Layer 2 of a small transformer language model trained on English Wikipedia (8 layers, counted from 0, width 128). Numbers have three digits each and are written without spaces.
In attention head 2, each number of a token's query is one row of weights dot the token's vector x. The head spreads its attention over the tokens so far by the softmax of query dot key.

Query weights of the head. A number n stands for (n - 500) times 0.0005.
q0: 390495586652428566419470732189273337535608674397039511567536376253669682515277518448399457432399403740211585428502453585458367706418540560393471302532599538634573459432529558434515489461738558394630437424735723663636317377523592499275335480296595535386271604554401331328499238517329270704493652363626402158775391710679510531381557341629668562771447461589542604554566547460357527358527
q1: 523463563494465449550463453547430246762388720542554399584349468614568530409321504619491449469260342593372634511468492449739704436552559290583433438597550581744713583427498574604600657362597598546382670471487512563427328546391416527520493653405263345507414522566417563497601826368452441412644301500448532184546581522532570524509618507334532250659458739623419583312380517545302480470377
q2: 633674604471489473464448505569294416500591598548527453529489546349246484477408723648538363548336388494435530554570413512475625420574550329550535561497493420485492522599634557610416519534500538602362637499510618484523460337484516550499669659673309417246579548409411504528347511595562472467600551480494556481465472674480432452624527478421613489406289722486595539520408538484195485523476
q3: 683404687494557420549705536530543580397342438485317484490458573381516424492599352629297692417432515453471418354604545702415346472528516658500508431793456396372487370444523409630560552530472488486540483339615501555492544614637596555476659256491703636416456501434520302371460511762330507490417543296468423724582334520326263551582511563636576590692396611403342556368453549518391630376421
q4: 544748506350334552434451455453708573580615570484371642186403156354296492353504390547467736598359552548606351346531293482530604387339501586397461544435535654340438691545713592391672494595511597471545630529480469321620604588742566668354389321644584305744637379583467504604358588495467416521594418516386544645502580273474643576636386510650283785438614420354595456451661397480509341488517
q5: 605601352638443468469557534477509572625582619580518255510367549640562405648450574601435349589548694448467637641584372594483511538576622521402627488545532518632538509326574583576295458490340567549695510661403426588508547701388381679630625453458472675447478331661600484434460444395365596525318435589438433533221400616380427434466375644376428281358465501469470569338343482457464528580435
q6: 271562444302393395459248636498528320356325575386443682657422561702528555677734487256483496560260428357528494621573405550400252436420396442510482730625413433213555403714584570453517428745526191308457646537586325546539521488515687207541418412674654791514625504586898397457613443617636470327381640568417340528633347573439430581423424579634322599457702227512640431527533598302773586313527
q7: 594205629534229364488443622416504522526539474166432451565580413451554599569525485545536502523588517487436484396626453593653398692653605525509331490536472338575543416378628541576590312477640564313399590583529403556629529441521644411408467521553657501624344735533534482408760301430535480446469706450568532379460405405538317533429341590400527683426381372486530442503629526583463433542478
q8: 300647544655461499579484555375552290785433234547374393586562348404602543384329463518436654451339392401310408605334616399480516367518760550393576409553620525848572339569493469609777580516568693553628642423530397730615548419587612292525543468437508615438405395515343567512600498262423510498404427603257594609407515670617684473490681627539576407447393387583694624453398439592403486400376
q9: 469591446523246524502350427408589573539215540584547520489783451320680375559546415590571506358559547525654844567770413558545365448300498506425572227360658441405443496495540248451213441645472395504446469636474552708551495623246432437488552577468576539320510494556547406362460597570536552281554687594573535441450343640526336564562298500683525349518538611641581613357555522497635580587608
q10: 569448653520475646614775922349254486453488331432435678427676640223448539338647594270684623480346510572812488362495493357491318193382488263491377601458379411653396585699595393211659374461366711365608320463455542292505514548608425605522734471328529482697666344421422375448552738351581308635257295517417647540592521606505744714629348491455537552411426523522398257564511391291340375608739
q11: 711553553475558515485328467603516744338768476526540362646608450455624646403441351555343614581758244456328372625590334444465557666463507646388600437308423420333456398513333527476431362436474462404441523470533515543484538422298545540480659563295743389433560602448416475421625420651467721490553685431682513568622373174625503467497473394697793724361379437470550535409422565535795583648515
q12: 271497477747570521538429415440394408439479736580551472563582465456583372518111513297389496263650617569374596528453532248651396591551663537341464217460388525557859565499369576914604579488483393616422513332535564630246407389332521293414324344445419483459572599527528409732652458587513412482379683510576562425547645572740262593450588386378687308728714560562621680400518533455445415618532
q13: 634561692531540654710659609407485556274586586699084558324594382404563493739447365603339413604484654526475667492404316565393690471449599507439496417646717410474394477740928419516409252570358666579698489362577626597308662554439437553539427408451442733365278395615452462252426546609598450467508627258627375615376633639527265362444533378490525384552271648293466699376399545531438240674671
q14: 358565418465641468365290429816473534610509649447476581407517410510451596702603588505424430736691478390576391552355553506540515498482414349590440577440487664584366571578504651453135726665583489629434476590454435507563531355297345581469471518341452462604685411372572538613484412538626368268480588585484439507383487371373404325479488513386637292492657627832493392382462558455707615561507
q15: 511369211574533364522509359496621522488461289477704567318675536481712486359622571530568406629641554601424582471661474362522587418487642650478672380225650573436320314548518674446534516438393385588642533563368568459451424591472408452476349699445624362420370332447578578364553700539474392298577311686656490399394427345484642556504609287532744492317602516374483598681601562485583384516550
q16: 334622425372641673608387433419568520445419254533606485589569612581584497488678610489425652450432766379483629448500323508438661335339614564452685460487574563337448581625424488406340462549246487596617258574394657351554427720443374459684562506487623454469510176519553475574380711484381559701498584478465446574401584576381482495495689333574418638495458484279413460496438396449596459532522
q17: 496685579427497473365508594363606667368486544600308694321621292485236388520500515279461513566422382501564505556458435481462294546474360732646399519781496581478573665503487428557332366518610521363549554246494310522482474570681375449481428358644548617293402396642485439295489561646404546458658589687350391658486659450503317388433614622427244554620522555576534386571587408582481428525540
q18: 613536372643462479242388485628388598499597563492546577467229502494510542633306635611520487421583695758570529680604488361538460554555422512724541402500738551626412506494605586566386506480558479724420488503532457595240540513298488632411442372532293403386585475410504495427500500454410563413575432442549494406434427487641554521459599400439520254397550486488583430618503510522552577693616
q19: 503597420449564505460507620242444619441608406411492624426595361475475319642289473540611477502443443469615528454336645664480418707542458613602533476545493347543527414384639564516442566495737415525513549411590441604531457438623515453434376428497497513374386525482650244554536464638433458367520442647405535595764507330476440408482445435457535392623507523554338546477756589578483618298491
q20: 553600595640579650413619456362519583421440294456669469468617565490613471450629527588477704460574524333452336490571476533348486434341646492598399559443445338517331522565369469281524438611465707516525261435653715487562599506523530419486547696374686448654618219330255554534574663633656361627298421553459373492436654377392554526558568609495405628462346565396518302426547325607546414402538
q21: 341172557344373524451674387514762624385586590679573448457676430320494528610710309582367464747329452403543335509626356684375832427289448356424358941417523622523468278756619387209709186686435660301523330576465585401578581516766498698446793500533807342450863458550374593607418690447729470264431706515408787470519576611311357563664680766414066612262337572455350265383384416574291422482603
q22: 413350512423657603531708578454532738572468588551382186467388606576475408516556663375468553625557598449432384336670480491570323522723512518454486616412452610404308407591472588535461501649448469496449561511355524418587564509610582595374338553313520544354363599502330568515523535601336444525490415510481523267313559611464323573552725353545497604581549525531336504473669511396376538495361
q23: 421572529576370676442395646687564620603550633367559631553512622510574465427669520299646469682846613626484502482520319396443545592526492531569456326269434437533354315559554454381274451627497521460474510674313391600495680420487428573608512575450322575736542565531614408431439259421616408343410519770488478546331425511726505563599453277567474361406513345501483577463646533408396575458511
q24: 456879209483427577592641609303462382432444513454449319530633248366691529615586532197360591593438452232556618394574441542491460313594416491610730535668586314669417552635510470391358526589478391458536414538487493458735544613643438523696539670476498557456404330447490347365600714353387614468459544696447445568398529875447550495597389579475284399621430421557688666452525519633597468323539
q25: 439679604592523360512311572758607478717590626370543468415389501452489403490456309700508494563540440661616567657331428469641429490458390417328460518421441542641462573349392421519611514487461415643569703744351399550421550506330513511505412470431575511693647498599670684684552507342519500519563420570624519303433451572435667501396432443425663438534509546583482501502301510326472433528436
q26: 688598712303642464436539470390539590227389445625421663277838340519415257619674463335541549551447366400573565346442535764572405337324468574553570335626549257248516536496445472490604518488551324338516495265407553375539415547478589556465567491564573510404668534498406583611517609618678441242665481559490579621568570532356333309625558722554280566417564616603430449614537619556354623373600
q27: 367618455568353319457669424679541337276493846373811573422366515505418642610655577382713500614517631382447420698682408205507427504413328427582633513152417335529473478515548635419221743337495582412450273777435546524422514501578382517558805435625416337893626525775669638604462361227514585383599371371586563385502490591448630439439477564397529525495464361520369494557413377485551504597689
q28: 411820567498469570456354571309559426611493609336361422494648611406493443438389483352447640664567536673624535416361564572547302594565489512607334203633679566686517444375344503664417478382615408622458517435576319629732589498446612515389313423393504553576351668326748399425443273482333473579521396656610366643617314627400506593490469456457617391602660632451535499424603538434342460354426
q29: 105538499442261387500240655470496613401462559491313443603573557558555597508370413544495527414654535557653650628484551587671449973533601708388568534282453679643520358515302610287389536556665580459425662349598539514546566785503439288514387426484735523347694403394640375343499258576385449682596477490530376483516429467680492405522439362647634586600549203500524506427508534629367401432406
q30: 414575325653425500513363474462528647416497447356603580521679597467646510501418344275412546375783723507652691431490616481597425523464497710363560319396349494663491540469552552370397583760377457527490629363517525495387489646672593288458331527460716408654607419412646545443706310515527555519303386460696531492478491444394600653606324205509696539513632339600548508437455566459378574519545
q31: 608353875638403601430455358619517629402615369587390662376732413401406379603698325425472501593516346420367364379459478551601645471393527445387479737495571503428363668668633348244420248557474547462547414443699562342705637431591354762573538345522715538609636315716371608456377626534433575464417822440403557445423500546397471395410446672438199754465431518195380307516378467510525649539608

Each question shows a short text with each token's key, already scaled and adjusted for position as the last token sees it. A number n stands for (n - 500) times 0.0039.

Then comes the last token's vector x. A number n stands for (n - 500) times 0.022.

0 " poor": 578840585264394477248507542357352406674313484494294351637537302213538532224679290488583522302241
1 ".": 594833604213400478187517584386318428727383543505261337692616303114486589235655269433647503357229
2 " This": 604844638225403490224501598364346454680407498480262301687547321116523598213671259396673426303248
3 " three": 585837614208374462234489644299358387707375528480281322685556343123517602217683219451647517342220
4 " room": 602865658203429464090449579327356443699372508522307282725559368163528577139684237490565439319263
5 " cl": 566761613221382447187532596364280427684398528543272311725604353139501623178640291467597509340222
6 "in": 634827593229351460230494614366261466710421493512241345703618335100476564211691244349653528315200
7 "ic": 590808599252395481221531571359220458664397509548282308703619306115469560205632218394635515335189
8 " was": 604796575252419462185455628325339443704396502503316354663583349111498573221693251421662493335231
x: 576380487451489517575630462563457371447461438570579550354503617653322346454617448574472526413479524499453485429505444582564478464532449412389673580500425349477409526538411533621478343555380512476817445572514513885401591320610594578420454519574584429524600554603545447496460500405548462655615444588421589481407489494550557511557591359464556395422460595451404414460554479587397467507430
Which token does the last token look at most, and with what share of its attention? 4 " room", with about 80%

0 " Ak": 589832570276401477233505526344336392682326452496310345632519312217555514211672303452587518311257
1 "ter": 585788579235421494247506566352249443680361484482250344722589307124514538182662266374620517321238
2 " |": 583802598244396489177495594376328428721388513488315349696590334106498570262623266421659489343238
3 " M": 592802580229390517206505545335326432682335521480299310674589315100506567216647272458666509354213
4 "ade": 618799634209431439175500609335285431727400479506211321721619316139537576172658266392607514352280
5 " by": 603800620255382500162471590319341470697384500485302321687574333080512605190676224408634500336216
6 " club": 565845679194410478092389599258315417726403525551308300709565317107581569179659215505566420280233
7 " |": 596809610256389486145472604350308420733400499490313343699604344090505566232633255406678478322229
8 " ": 635756629246409487181447567313344423719391489503306351686624344079532629194634280452699451370257
x: 526381524409587515622543379578512402411464419493552585371550635664394482503625457448436529452379479568586407422456499553531482502494496441418695624423496359495413546528462436556539456546459571439823510539547460939473551379593450529509391464570640339526427576633504496483557473452567413501603528564472544555440420506483565522459457367492562402455446606501278514383558552423357471643435
Which token does the last token look at most, and with what share of its attention? 6 " club", with about 30%

0 "Ed": 578834576263402502231515526364327392684347504497296362659539307190546542216681307450595527346267
1 "ward": 535795567200400523223523602394282454691404531522274331729572284113493593207679272429604484356226
2 " Am": 538780586203409493216507545349264477688352546526315334677570338077505591238660282429610520388236
3 "ory": 584835630222445497203541577376254463674401530527261347721615300157514584206659217426588542350271
4 " W": 622745594210420499202503562332317452705359530487305322683606342063524599188675258469683521356273
5 "ins": 594796609223431492187510618362235469663393555524282332709631328173501564225691268393637552362269
6 "low": 584763573214408477201541602381277486693390483527263316715612336091503574167672252431604519360236
7 ",": 611791588233402485190482602357291446707363527525310332704597319058460595233662232471667534369211
8 " as": 603771603288409482172489617316292448673421500484313356672601332077507582215646258427651525370224
x: 573416519452501492567630452626477359400376397535537603352509685646318388380533500499439467478398567437562409428470503511554559450503413456383696657429477428433415519441456482614479424482428516504806485517467506806440701361632554594521450509525599373463479591579561448437474588462588481627612565606451506439403517482540542597545603440415564411437461555530355461391513527582421540521360
Which token does the last token look at most? 0 "Ed"

0 "AN": 600828572279388498234499536344339407666345476495310345638543294208543519230660283465590529314262
1 " So": 568773579217386472232532580344265465695303508508274333671592300128474618200648300419662491313229
2 "hel": 562752535201410449276513609375248466713360550525248347705644303103478609174665274444616555408248
3 "i": 564774577211384485240486554351218478711370514567334342719588320081470548184659256369620548400207
4 " Sh": 591761553219406478175538595326274458717318511487297338689592341120500573177680275449654525354242
5 "arm": 584818576218437479211541579374219461687385545542241369726633300144499570172674269433590537356253
6 "in": 626809591226355465238502608377233487696415509542265342716618327078467569217685240362646550329197
7 " |": 605784594261405479151490602371303445709395513515332340702602350091489577248623259433677511352236
8 " ": 642745615252409486186461569330331442709391505527321343692620340080516631204631282470697469389258
x: 509392523405584519629552370585511371413485427475547578381545647688384471493600450448437512455374490571586406427461498545530485490515492453423692624438502367493431542531448435570520476511458574429825493521549461901487537386604445514498404464574633342525412591645502512491539498442563414507608508587453547539436427506494587524482467364509548406469428621497286533377555560406323484640436
Which two tokens does the last token look at most, in order? 0 "AN", 8 " "

0 " became": 594848576275400459241476573339349380695322450463318372619533315203544508226678308432606510290232
1 " the": 591812617249379481245477586370347446714369511435285361684573332109499572246641260421649487306211
2 " most": 544793575233396467268468601318396415697341526436254325667582351111490630229676245492655454303198
3 " recent": 554835606269387506223486596340354395693390488443269313710579319094485602183661221472641458304193
4 " Mass": 547800573210404466186526563320306450653336493448264363692611343215534614190677288465622523318256
5 " Centre": 555846620204466488138408577290312411694395503500301354737562346162549569167670308418605445310243
6 ".": 611833619245407459151487596363301409725398519503271330686626326114494579208642265410668494327219
7 "\n": 604812628239403463166456613316320412710379487505305331691644358085497594205646257395687468330199
8 "\n": 609826630233411466161449617292333390710383477486304326682642360096513598198647260387687450310208
x: 585455536425563488574518518643497412413401519531490586388378661646361484543683486455453491426394532474483383455464485563585444491519431447400697664525475331426437534448431511588481358551456544433781542422491483888490516279651494549511407549540579351538511538483496501494495502447575370602609576639451504555471518502477565500598555409486518395399420597488337458408567494536375516587411
Which token does the last token look at most? 5 " Centre"

0 " the": 606835585282397481258490549342337403687327475464303365630537309196537514225664291441601523296238
1 " poor": 547799606193405463234522588358351461678331519489240346687612335138501634197656256505605462278198
2 ".": 605838605223404468174511585376310423732381532503257333689614306123485581218646269423653499340219
3 " This": 609845637230402491218497602352336448686409492475256296685551317123527602198670257389678420289245
4 " three": 593841612212382457229484652288359379708375518468278324678564347125519597211682222438655514330222
5 " room": 606865658208428462087444583321354438703372505519302282721565370167534578134681241480569437311263
6 " cl": 569763613226385445188530597361280421688400522540268312721605355146505624173636295461600502332220
7 "in": 639827593232352457229492616357260462713423487506237346698623338109480564202686247340654522305200
8 "ic": 591811600254398479218527574351222449665399506542279309700623311121474561200628221387638509325190
x: 572408528360545454481568456600559361316373476487515470319488685660365449414652535563437521409412432478483482472467511528507536510429459528435653538476421436480410539472577505616507393393442572476750530527459538943482538468584489521510439472557752346496516549595469552434540463522546467554602583590393493560447501567519528511520594288497530356426536574482393410599513489575390522529362
Which token does the last token look at most? 5 " room"

0 "urer": 606865601280394480195467558306322398684339465463308353646565316194556508202668284427588503276260
1 " |": 604808594245404493178486611350335403727396514463313369689621342112512582260629276406680478320249
2 " Kit": 592847616198378465209503588327294415690370511496297348675615324183520542186656269433634460269224
3 " Sp": 625794608203427473168469532338271454687346551508288311690592369145547604171640319415629473306264
4 "ons": 581814602212472501226463596346258425684374556491291316725615334174520593189712229463637486320244
5 "or": 629817611242423486214479592350251465679395518504288365708622356115522576194674244396623554326271
6 " |": 614798600260408486143480608354313419720405501490318351694617356096508583239631262412684497328242
7 "\n": 618820623245397478167460607295319415699385486498312323685646354095495586210648250404689467329200
8 "|---|---|---|---|---|": 625852599290398467127447605278371389656418480444290345648635384164522579228654257456651428276273
x: 542418542475583488588512391508432341409446530491509528513459588576378460359606463420520486433433494517493477351378493549584573548472441534383652633472499379450343499534558545641520388517470517388820589579471462835387513405600546548450464536505630301561522571573590498413503402401592469614607564636442611626483610471416534508559600410509582324409452596462378400417505433540373520542420
Which token does the last token look at most? 8 "|---|---|---|---|---|"

0 "har": 580837574274395478258500536352318410675323455516326357630516304208550495231671310428576542323246
1 " is": 580792583256404456254496579371368447699361519461307405649592320105531601281663310427669477352255
2 " the": 585806617252382480247485564375338459694373515444305352679556328104492567243638266417633507322219
3 " U": 635759587231418495240512556317368465690342455469272381650579349108494611210638278475620553334261
4 "L": 567753561219425493230473575368297436717405538494301300687612333089515596207665243433660531379243
5 "RA": 518763597232413536188473582351308434649426554509276351736610330172540564213667230423628521325271
6 " representative": 523811642234431474155400629295343462642379536517349312721569401105523561216628264455571416310234
7 " for": 597780610281425471194487617316315445686411538505313330702583351097467571198647250415651495359212
8 " Pakistan": 544789602242341474127510563327258463681400504517284323692579329140523560201640261383641536336252
x: 513435560432571432613540412540476378370554508493531403366487580696441426496630435457380538550390515490494533447539495518508513550375424442452693579410491398460500493323477582587539464485347596475802507622531498808456529286628501646513454416522679327490481592549487502455529537372553432601641508489428576544485645566423453404621508390430539346498475604516434382505506551591478476499410
Which token does the last token look at most? 6 " representative"

0 " M": 605840573278399493242500538335331388678318478485314341625543300205548509225670299465605537321245
1 "isk": 579794615230466453276534522372248457640380487533240356713625274178555581155673276395594508346242
2 "in": 607807587208357466263505594383259479695405507528249353707617322096474575224685251347629546334199
3 " |": 595801595249397486174495601366317424716388515490313355694601332102496578257630267423671502345239
4 " B": 588813611193406479231482561301323415694354519516299327662602326084514583196673271433692512359239
5 "AN": 591777576240349515196498556349301475666447492514270322725602305113504579174631220428596499322258
6 " H": 586802591209387502215505606328312405689353499526288348656604339103536587231687260418686534344221
7 "oy": 591804565245480443196529604330222471713382490507277373691622340120511552149664246417607557364242
8 "m": 609765573223419480202502568384270460659362513570263302725619320070493602186689268429642528365230
x: 560363477324530423575441385601565355371453422551533450295447601664396500403647479502437527486442541536544501437474454601547407560491486503500641580519397414519401477546418491591506397433459551444768527620512547949471492370634449503456495449556694374503465580579465521435576516509536422624628556527449532604514514601522537517433558406427523308457450617491408455551534492553373448499390
Which token does the last token look at most? 0 " M"

0 " That": 595848582283404491237502547334330399674326463491297340622521304216540511211674290453590500299248
1 " city": 561848638198418494153460557322338443705362521472278334679583324173548616207675227530557475299230
2 " opened": 595851603219458465131464620349399378668409496502291380704559350176528552232670282493629403281234
3 " a": 615791638245404480218494614325314446686381506467270349673583325111508573218648250420659461293237
4 " hospital": 554849621197387507119439558341327450683399497532327318728556384189518564194635225525491425253227
5 " in": 605800599247386483170469613326356434718398481502286317689583336099504580236658234425628484357167
6 " 17": 610775618192432479208466588318324388691414536485273372701602334122524629203691222435700533383242
7 "51": 595805613218375521169451601385288405673468517478287327734601335106498607199677202414641514322250
8 ";": 578794613245407474150453609331320418706407525508300357691637339091485586211643232422684466322214
x: 573354559354609519603575423662511409465443455523482533376497674643316364395665486440418505465396590489451477465481493543551476484437412532350702640532487363503483562490440539540451356504414543464780508616551532836465584393620560562572459511582607361468543548509494463535449522477535394565588558634424510501523477475493617501497523372456573434408389561518352448409499464492352501542364
Which two tokens does the last token look at most, in order? 4 " hospital", 0 " That"

0 "51": 597845580260392504229482552356330385673353494483312348649541303200542540232682272451599533312254
1 ";": 557803600216391500199470592347336426716390555503303359688622317096486608251653242444664462342225
2 " the": 606825621244380491233479572360325450697378524439287350681576325107498577238647250420649507316222
3 " second": 539792593204409493181479621342353432693390501502263311681585368115500624218672265454618498343202
4 " one": 579806620220402472203470612313325452679375526482285285684557365093532594195677203426655503344224
5 " opened": 598844597238458458136463638351400370662420480499305395700567363171515550244667293488643411286238
6 " in": 612803591248389484175472620335354429718406478506293324692586337098503590250662232426643495366166
7 " New": 576816640208410479253520573321276400676395480451256371668613321118513591190657260435672533297217
8 " York": 587823627233371495155513583372250455672391493458296351688591345101546571204661221457628540292241
x: 514444531397602496597539452594432444356430512554609404311502602595411464458635499538336531488384441446534531393506450497544517570494471470408614628459507406525438462394585562700493417469384473421834476602525546799473570324624545533572432422518634308562517577535542513384534565426538387610590566508481553570464611522459558404508574429415557334451567557553408336490417469521385562477412
Which token does the last token look at most, and with what share of its attention? 5 " opened", with about 50%

0 "==": 601870599253398452245487564330354383688312467483299357634544303206546513218654313428587499298239
1 "\n": 574831617204402482210467598324364403707360506476309329685624354109505593242641274398667437327219
2 "E": 576769576243443521228477559330344428705428514458276350673591370143508577222631267411639484368297
3 "le": 588807557211407478220520606364324427703380479511234338686601336154524544218670275369610486316242
4 "ven": 628800607210463439227481617359310408678382487452271316663611345127480567181666317462604482291274
5 " teams": 553862636235434493102379600250342403664357519474352288686554342162566539230672244502589396236260
6 " participated": 583836588270442440163404633268392369665391479459331352676565398191499510243635324469633400233248
7 " in": 612813591268396470176447631307371415716397459486313321668575361104517565254649246414642467335173
8 " the": 618823619281394471205426602319328424695388485429329351655571361111521551234635257423663476277223
x: 608385556423567460567518415622484464371358473573511443349474640669382474458657469582432540397465576489481390500450527570595571492569482348466722648420565367499439484441520573648494400475464563370774549559497502787453504336603530588399375449541629352536529578490576520489511542514518441539595543531435565432389489498476503453474591385430563340410439592563379435408567375623433498510476
Which token does the last token look at most? 5 " teams"

0 " prior": 603849574277393471249506544349363407689319465494294337640528297203533523234673300476579499313223
1 "ity": 563834603249444512173524595310305458675336473460248350699590287190541565226659250429618479303257
2 " for": 592811606248414485200500603322336432698390545498285321706569329107466570218654244442636484355206
3 " social": 508796614218411517177495564364299515666355499512294337692562346172469615208608267509559444270217
4 " reform": 520822610210420480148441576371300440663413522556286311731552373173476593232665283485573451299213
5 "ers": 564816610233410489167473582340270463669331566499293328708601337146550544241669257409652481318242
6 " was": 588794578239418457204457624338340441716385503504310363672580344104493569233692259422658491336223
7 " to": 610822612281397498195477630339311421728401488473301351671583312104487585225665274401665474324183
8 " ob": 579764602276415471194497523369315447715395451520318339675572359078522611164636282465594479366216
x: 570430501405624447536558388597472408401361380557589536387518592646417501442658438536355478426380428527600436505349526600523478591564548504458656636408494407533410526565510455598560351483436478499798475557489515880468554380611475521433362597528641454536532558555505477433481490380487424587575585529514575505418562432418481545490528418484549369427542633498320541469602486410374522593348
Which token does the last token look at most? 4 " reform"

0 "as": 602822571269397475257492551345308399676330474477312359643555308208538512235673292436599556327241
1 " Shah": 519782580196379477175479550336289466683338507531324346687566330115526587175671273357622493383253
2 "z": 533768574196411487269463551370244433690369522503315319692587330138471575183697266396645595392215
3 "ad": 602766589209390445282527603371250450701412476502246355708606340115505569219674261357616563382245
4 " was": 583783578243422464205465621354350448693399500512334374670579347115493573248695260421653502344236
5 " the": 595798620256381484215470578369312463693388510461313349690576336093493575224647236415649507309210
6 " parish": 521816602196426460118425563303309419688406533509355326681593356148548583191662250459587458350234
7 " pri": 543754583204432463166478571350238449653373513568342310692580359193497596194603314507558456318232
8 "est": 597785572229453452210498607307241441637367482451245339688654345154530539191661233403620526299222
x: 546401527428550472521496383558495405370399491526489453309472647619395385432650577622432474470420472521432494437488499593546568462497416412560641619515421394442405495480581503569479421430418490413815547537494481853437506368593596482470466529497663309514513457641525453425570504451576469685529593565405566589465496563490471526518619393448589312520420531580473389549555537635374529533301
Which token does the last token look at most? 7 " pri"

0 " and": 612844594281392484251482560334324393696322479476302363638552299173548521230664288444615514291221
1 " repl": 585808590230397445160483586356346438670369534553295339714576363124527566201641305476621437323234
2 "ace": 633842622191432446259503598365261426711414490497246356755616294129504586152689208409601506304239
3 " old": 571814603227361464166463602376329438693349495511303366706575359065497595187641247454604476284213
4 " folk": 496810632218386484120510574325272427622369527532286319676575386195500568177643256438595499328248
5 " rem": 543794587282424455173502566396342454662347548566291312676577385130504602187640299462634458366182
6 "ed": 639798587248419451205516599370289445667416521509223351691652338091490566233661243400664469328245
7 "ies": 579806610249455480161449589347237446677343551526286331698621354139511568200672253403641495343236
8 ".": 624823607255407464134492601361291417715396518512274323683627332106494579206636259424662507335225
x: 520422563393601542615556500649476343467445460508514505425444682660387418416691471484414469494364537508472452532452491556615385492399403522400678627439480386474548581451478535604428307417434512443806532538513444846450514410602485592487473541569633397538471500552476505503523516502526370647590531593427499527467528474487607532472589428489548375429427613450406464432540452491316454615350
Which token does the last token look at most, and with what share of its attention? 4 " folk", with about 30%

0 " 30": 595833576271409497224488557336345374671334471477316356634547307203551529242683276450614544332243
1 " |": 584815593236394508189488605367337413726390516471316370693609326119500578285631269419675477330238
2 " Qualification": 560850641265433483196453623238346387595366513445225393712608314213532507249666319421656367241249
3 " to": 612842619261404518189471618317338406706402505461300359662597304130497594239679269401659479322202
4 " the": 611825624250395492207443584325324430688385513440302361677593332109507567237652244422661497301222
5 " 2026": 592806620256404523160450549315345396665457497412273357740573332127494610199667208421673480295247
6 "–": 603826637222415523171459584331316400706421528513294355685631302106497593202700263420710489322206
7 "27": 582795605233395529161437584387291399654467502489310368727609348114506581200691224409646511337251
8 " A": 634787610235400492194496600295315445685384486487296352694621343081543554218656241399711466323254
x: 520405496392548495543504422578559381382455442545524400345533658647422467447600517566514512442401511529526432499495540634489532500471471351358801558455458396429440537434508523536497402516442536477749598492545487828507519306540531529567356526585611324566493650611485564402588552491522407564679530514366556534432512544554556465485550391433541367458469585533297336422547459541428493523491
Which token does the last token look at most? 2 " Qualification"

0 " local": 586848585270389483228497549333352398688332495479309354645540305196551530223667275457595522303245
1 " government": 511845626203440491129459573341312483711371548497285319713580325186530609206659256477572457285212
2 "s": 586813596234400527195486567394302434701380554509264325719614294127522583264688244414672481349244
3 ",": 605824604219393479199470604350320422726364535497285348710605311074473594236663238447679497335200
4 " with": 602827626261354457217478616351344412709419519461274369721603336080502595196676249386674496306189
5 " New": 573823644203408477254515567322280402684395501450248370681616307103505599185664259430677532298209
6 " York": 585830630228371495156513580378250455682394506461285349701591332085535578197668218459630539293236
7 " City": 590832663233402498159481586344285467730419522460270373706610344152541572185690223479629492292256
8 " and": 618819633272384496203453606307300429730393522488284360706629318025520599198654239406709475300182
x: 548490567389566463599619376676514415419338453574532474406513680612317399441633484481491544411443612451560482461483490533575467537482432457401711633450437319480434534473473517571506353489446549433758424543514526882471580368583506527525473535542662393420556591541480455430478522429573444623619600640381546448400523516494532504484546374484527393353475574468400473480520444588410467584401
Which token does the last token look at most? 1 " government"

0 "urance": 628849605278415474201497565315311402661346482483285353666562312214560517213662270450595510266270
1 " despite": 610793584252351476225489608349345473726397490481310318688579352109496608184678214458641426286189
2 " the": 619800608260368483214470588356318459715389521451294338694583337100503566218647228425663505308209
3 " strong": 586764579238377438213514615346329452699354486494265325714604367091496624194621262480640471287165
4 " opposition": 554810615229423489124449601338284485676372513541305315719585358125539614195676251479631447300224
5 " of": 636817589250392456206488612338301453748395508510283313696607308070480598194674239433679470333178
6 " the": 621796609271369475206456594355296464720394514462296341695590345089504569200651229420677502304204
7 " American": 577814605226373528169481593305240464688393520501306326699602337109533597210621196415632508267216
8 " Medical": 547826616251399528184478565336219449682416474531334360733576332189540553191614264430601399242228
x: 583426562450620462548476427625483405332456464508538402299488701624373401424675514526415549447353495411475435532514556545470464562476443443435637537492516468454422553463594496562517437456372534498732535579516521916527509427504438522483457468462703302489504565653469538458564577438581437536591499502415599500500541490513460380566511325547515365479488580530257372611650484551480511579409
Which token does the last token look at most? 8 " Medical"

0 " a": 612830593287399483256497559332338399682331476466295362623536308206547510229663294441601512298252
1 " non": 565778592243375474215509551330353437685357482493292358691595356079497637214612249449614500333199
2 "pro": 581778603233412515214502548346297448695411531510208335731617344139497586188623265421605462310239
3 "fit": 579825611212407505172494594337312460671390510521224295742609336137517560189670222471589423274217
4 " organ": 573808615227419497102458574344309463664400573551274311727565385143511590247596271468564445307259
5 "isation": 587844634217478480156462584306299450661391513512234313736601300159545584180674234418631426271223
6 " dedicated": 558830608246478471141446626356353397638394507545322364716578359130516570229630308460634386305221
7 " to": 630827611271411498179482629324312411711403490467299341664600313108498593219662272399663481321187
8 " community": 535849630235467495098414606276303432679371514498316341687583383156529591200630237490577464284213
x: 629402494451497539577550399589399410363395475499519489373487671618406454430645528540377574406431541450435508456509498552547501528481410477436664569465536402454328512396530453605485398466424478446628497628506502969547624395583465498421527442472667304498440637608528476500498518428564396610642493552383578566433563518413481442519578480456577420457529618532334377576589563575404517599356
Which two tokens does the last token look at most, in order? 6 " dedicated", 8 " community"

0 "uth": 598842571260393466244515540350316406687316485509301335639550303181546520202670290455586535331249
1 "ouse": 533862597202424473179488562370314448681353556508277316713612307173530601185678253441578486343245
2 " production": 573849645200422494094515584358352454641396549539256299728563357229520606215656236525583442278253
3 " from": 624818611263410474171474597367341435720390511507313359673604338093493593205655304433631503352219
4 " the": 616814624261382486208479587367317449687384519446284346681576340098489570216645248428661514299229
5 " fast": 606769562203377448223533589311326431647364503493250339693602343133483637192636216505616482267194
6 "-": 615806603232366482195499610361282423713373503506281345702631345059513582222650255397675514350191
7 "g": 607781606238389470231493596381245430694412496536267336700625340111467550161673304416661527322229
8 "row": 612821596290408495156518604393291435689398470493245338681627325111548559180667262427655498311231
x: 510394559424540415545553417626454451443395445587548438391440646655410450391655558590379500459404552406556523431464452531511386571449487480394654583455466383501400497510567452597477447442517511413819506541464563782415638334663546443476439495530675267552503613586544533444494543390521460593586618531417569582505490484512515518442518377474531331485405664459420355524527531632439521589340
Which two tokens does the last token look at most, in order? 2 " production", 0 "uth"